Layer 2 of a small transformer language model trained on English Wikipedia (11 layers, counted from 0, width 96).
A neuron's activation on a vector x is ReLU(gate . x) times (in . x), where the dot is the dot product.

Input weights of the MLP neurons that the questions are about. A number n stands for n times 0.0053.
n185 gate: -20 -37 -41 23 2 -15 -20 -11 -10 -8 2 -43 24 31 34 1 -37 -59 1 18 -4 -5 8 -13 -15 29 -32 -13 -23 8 33 11 -23 22 2 -24 -6 -13 -9 -4 14 -15 11 78 -15 3 -6 21 86 20 -50 39 7 -41 12 -11 -2 -8 -7 -11 27 0 -8 35 1 -46 7 -18 31 10 20 3 11 -22 16 -20 -12 -7 4 3 -53 4 11 -20 10 -2 -26 -2 3 18 33 -16 -1 -1 -44 -13
n265 gate: 22 48 -16 -26 1 -45 41 -30 -21 -51 -4 31 -28 -22 -3 11 -21 31 36 -14 22 27 65 0 15 20 5 -7 21 -37 -14 31 23 -8 -25 42 56 -29 -18 4 28 46 -4 60 20 3 29 -32 -7 6 -6 -2 -51 19 -6 11 -13 21 18 16 -2 60 9 -7 -5 -83 -51 14 3 -1 -4 -6 -36 30 17 -27 -14 12 -71 -18 -6 10 7 -53 9 9 -44 23 -22 10 -30 -2 -2 3 15 -44
n303 gate: -33 -16 -3 -2 4 6 -15 22 15 77 -51 -36 -13 7 -14 -30 44 21 -19 -5 9 37 -38 -2 -46 -8 13 -6 -49 -17 19 1 3 -28 36 12 -11 -31 -46 43 8 -41 -8 11 -2 -32 48 3 8 22 -43 11 16 -8 14 31 -23 49 36 58 -10 -6 28 -23 32 6 30 -65 0 29 1 -17 -5 -5 32 17 -13 9 13 -61 20 -16 51 12 -12 18 35 -29 34 -17 -1 -15 33 39 -15 -31
n383 gate: -10 13 -58 -3 22 7 24 -19 -8 29 0 -41 -57 13 -20 -45 19 37 2 -11 6 28 -2 -8 -38 9 50 -12 4 -15 -17 -17 -12 14 63 -28 34 -17 -29 28 -27 -5 -7 51 -20 -47 -10 -56 -10 37 -9 16 10 12 -1 -28 3 25 11 -11 -10 -36 -2 -2 32 -39 -1 -41 18 -54 39 13 1 -49 17 62 27 -6 -11 -45 34 30 0 0 -32 8 -42 -36 -11 21 14 54 -2 -2 -9 -4
n185 in: -15 -27 -24 -10 -36 3 -21 12 -37 9 20 8 -1 -6 45 -5 -24 -23 26 3 17 -8 1 4 -32 -9 -26 -42 -47 -1 8 77 -15 21 -39 -33 4 -64 13 -67 37 5 26 28 2 -5 -2 -13 44 29 -33 37 3 -15 4 -2 28 4 -33 -43 -15 -14 15 3 5 -28 -19 -11 4 9 -36 7 -15 -31 15 -26 -32 19 49 25 -37 -1 0 16 3 10 4 37 15 -28 34 14 36 -16 -13 -9
n265 in: 26 20 -3 4 -27 28 -1 19 -6 -52 -33 -29 39 -66 27 -5 -2 -17 35 -45 31 -24 -3 17 -10 17 1 16 -9 1 -38 24 37 30 -38 10 -16 -8 17 6 32 -31 -7 35 41 -25 28 22 28 -50 -39 40 9 -45 -28 -44 25 23 21 21 28 -48 8 31 -3 -33 -60 -15 -13 17 -15 27 -10 13 1 -2 95 4 24 -24 -42 2 0 26 -1 -64 36 21 -10 18 2 18 -22 -19 49 -18
n303 in: 29 11 -10 38 2 47 -16 9 4 -10 -12 12 12 -4 -10 -52 -29 6 -9 -45 22 -46 -10 -37 25 28 5 10 0 -46 29 11 -6 2 0 20 1 -1 -34 64 23 0 20 3 -13 21 -18 -15 22 -1 11 -6 2 -50 -7 21 73 -6 -71 11 -23 -4 14 3 -23 16 3 -16 59 20 -27 -11 42 -2 -2 -1 -5 40 17 -14 -7 45 -2 -6 -29 19 -15 -4 38 -70 27 22 -19 18 9 -31
n383 in: -15 -23 -67 -42 -19 -28 -39 -11 -25 -15 -16 19 -5 24 -9 -36 -9 37 -2 0 27 -6 -62 16 15 -2 -17 -56 56 46 -18 12 1 -31 50 20 19 -27 2 17 -36 60 29 9 9 -14 17 -78 6 18 38 5 10 52 39 -33 30 -6 17 -5 -1 -38 -17 -58 -4 -28 -6 -67 10 31 -8 60 23 0 -2 32 10 6 12 27 53 9 -58 -34 13 -42 -41 -35 8 17 26 62 69 -15 -33 14

Each question shows a token from some text and the vector x that enters the MLP there. A number n stands for n times 0.027.

" w": 2 1 -17 6 30 -23 -16 -4 -37 12 8 -23 39 -15 18 -9 -16 -13 26 -35 14 5 41 14 -31 12 23 -1 -11 39 -26 -13 12 -30 3 11 -5 22 4 22 -32 -3 -49 -43 3 34 14 28 3 4 -15 -25 18 -4 1 8 -7 28 -34 5 11 -27 3 28 60 -8 -6 15 20 19 -29 20 -48 29 3 16 11 -11 28 4 -32 -7 -30 -22 15 -34 -37 17 -11 -33 14 -9 -2 -20 -21 21
Which of these neurons fires most? n185

"et": 9 18 -28 -8 19 -6 3 -30 -21 -8 7 -1 18 21 -5 8 -6 18 34 -42 6 -18 4 37 -46 -1 15 -17 8 27 -18 -13 36 -13 18 -10 13 12 -10 3 -17 15 6 -33 -13 12 13 49 -15 -14 -41 -3 8 48 -10 -5 25 26 -41 -11 -6 -7 16 12 6 -12 -3 11 -19 -29 -16 24 -24 31 -3 13 -9 -25 48 31 -8 0 -5 -30 -7 -5 -16 -3 20 -46 16 -27 -8 23 -22 -4
Which of these neurons fires most? n383

" re": 10 9 -18 -20 12 -23 -16 19 -37 -2 1 9 31 -11 -25 10 -21 38 7 5 34 -15 8 8 -22 -20 17 -27 14 41 16 20 -31 -36 11 -17 -3 -11 11 3 6 -31 -11 -36 24 30 -15 22 -1 10 5 8 20 9 -7 -11 -28 26 -52 16 1 -33 19 42 49 -19 -6 26 -5 4 -1 29 -31 4 1 21 23 6 16 14 -22 6 -44 -33 6 -32 -25 35 -2 -28 6 -9 10 -21 -19 4
Which of these neurons fires most? n185

"or": 12 7 -34 5 26 -11 -16 -14 -18 -24 -13 11 23 12 -5 -4 -9 54 -19 -11 16 -35 1 31 -13 11 -12 17 -25 28 -19 -16 9 -25 27 -26 5 10 9 -31 -22 3 -25 -63 18 2 -11 28 -7 -12 -4 14 9 18 -27 -17 -8 4 -34 14 -3 -20 21 39 53 -27 4 -14 31 -12 12 9 -3 20 50 7 7 13 30 47 -19 20 -10 -41 -19 -7 9 18 1 -28 -25 5 -26 13 25 -22
Which of these neurons fires most? n383

"-": 33 5 -2 -27 17 -7 -14 1 -23 -44 25 -23 12 -5 -4 5 -32 34 -13 -58 30 -17 10 16 -27 -8 32 -4 15 13 -16 28 0 -29 -2 -13 -17 16 26 -9 -22 2 -33 -33 -5 45 -4 25 2 -2 8 20 24 25 10 -5 6 47 -50 3 -2 20 17 13 48 -31 -6 -7 -32 3 18 6 -34 20 26 16 -5 13 42 11 -17 -7 -13 -27 9 24 -34 1 4 -30 -1 -20 -38 -10 5 1
Which of these neurons fires most? n265

"ens": 24 15 8 0 20 -21 -9 -53 -20 -22 2 3 30 -21 1 23 -4 29 -8 -43 -23 -18 -8 40 -15 -5 12 -10 -7 34 -9 10 46 -4 0 -17 -10 18 -14 -13 -22 3 -24 -28 15 19 -32 27 -10 -3 -38 -30 16 -1 -17 -16 37 25 1 -9 0 35 -8 16 38 12 19 19 25 -24 8 27 -10 51 6 -17 10 0 44 24 -30 -5 -15 -40 2 -32 7 26 -8 -63 -7 -7 -13 16 -12 -20
Which of these neurons fires most? n265

"hn": -21 7 -43 -22 20 7 5 12 -16 -10 -5 19 33 9 1 9 -8 48 -7 -59 5 4 -15 9 -21 12 -4 -2 -7 18 -15 2 15 -4 11 -1 12 24 13 23 -5 3 -3 -5 -26 -3 4 31 19 -6 -12 -55 16 17 -21 -5 5 18 -28 22 -19 -45 58 24 23 -5 36 14 -5 -25 -18 16 -29 9 19 10 -5 -10 39 20 0 -17 -11 -47 -13 31 -67 -11 -26 -14 -37 29 17 14 -21 0
Which of these neurons fires most? n383

" 2": 34 3 27 -24 24 -10 1 13 -31 10 -10 -11 54 10 -13 5 -29 9 3 -15 12 -18 17 29 -16 -48 1 -14 7 14 5 -1 19 -27 30 -15 18 -4 -2 1 -21 -1 -11 -29 -12 0 6 19 13 -2 -20 -11 9 12 -7 5 39 21 -64 -12 43 -6 10 13 52 -5 -7 -3 14 -20 -1 24 -15 13 -7 11 -9 22 64 -30 19 -12 -4 -42 9 -25 -45 14 -24 -3 -24 -19 -4 -17 4 -12
Which of these neurons fires most? n383

"ite": 13 -24 -50 7 26 2 8 17 -7 -25 10 -16 28 -27 -2 -9 -24 49 1 -69 -1 1 4 12 -27 -8 -7 3 23 15 -22 -13 31 -8 10 15 -8 -33 21 5 -60 -4 -27 -14 0 34 6 35 -3 -1 -46 -20 -19 16 -6 -9 39 18 -28 19 6 -3 50 24 29 9 8 23 7 -12 -24 11 -40 3 18 -3 21 23 28 18 -17 11 6 -6 1 20 -4 9 24 -48 -24 -29 -18 -4 -4 -10
The two highest activations, in order: n265, n303

"h": 5 -9 -14 -5 32 -33 -25 4 -13 -14 18 6 42 8 24 32 -17 44 -20 -48 -8 -17 2 24 -45 16 -6 20 -13 8 -25 -6 1 -26 -10 -6 -1 -14 23 5 -1 15 -44 -34 -18 3 14 28 13 -4 -30 -33 24 6 -13 -4 27 1 -31 17 -14 -16 46 27 54 -31 15 -11 14 -18 0 12 2 17 -3 13 -6 -24 35 29 -4 6 13 -43 -21 23 -60 1 -24 -13 16 -20 18 36 -5 22
The most active neuron and its activation: n185, at about 0.31

" G": 7 -21 -12 -27 29 -10 -25 -3 4 -17 -12 30 26 12 1 18 -43 20 -9 -10 9 -12 -9 18 -6 4 23 5 -13 26 -13 -23 28 0 -15 -9 -15 -4 -18 1 2 -11 -56 -9 5 14 24 32 28 2 37 -29 11 16 -9 -15 -2 39 -69 -2 -1 1 1 23 47 24 21 -6 13 -16 -14 18 -3 3 -11 17 8 19 46 -10 -31 -34 31 -36 5 6 3 13 8 -37 -22 -5 -14 -3 -31 -6
Which of these neurons fires most? n303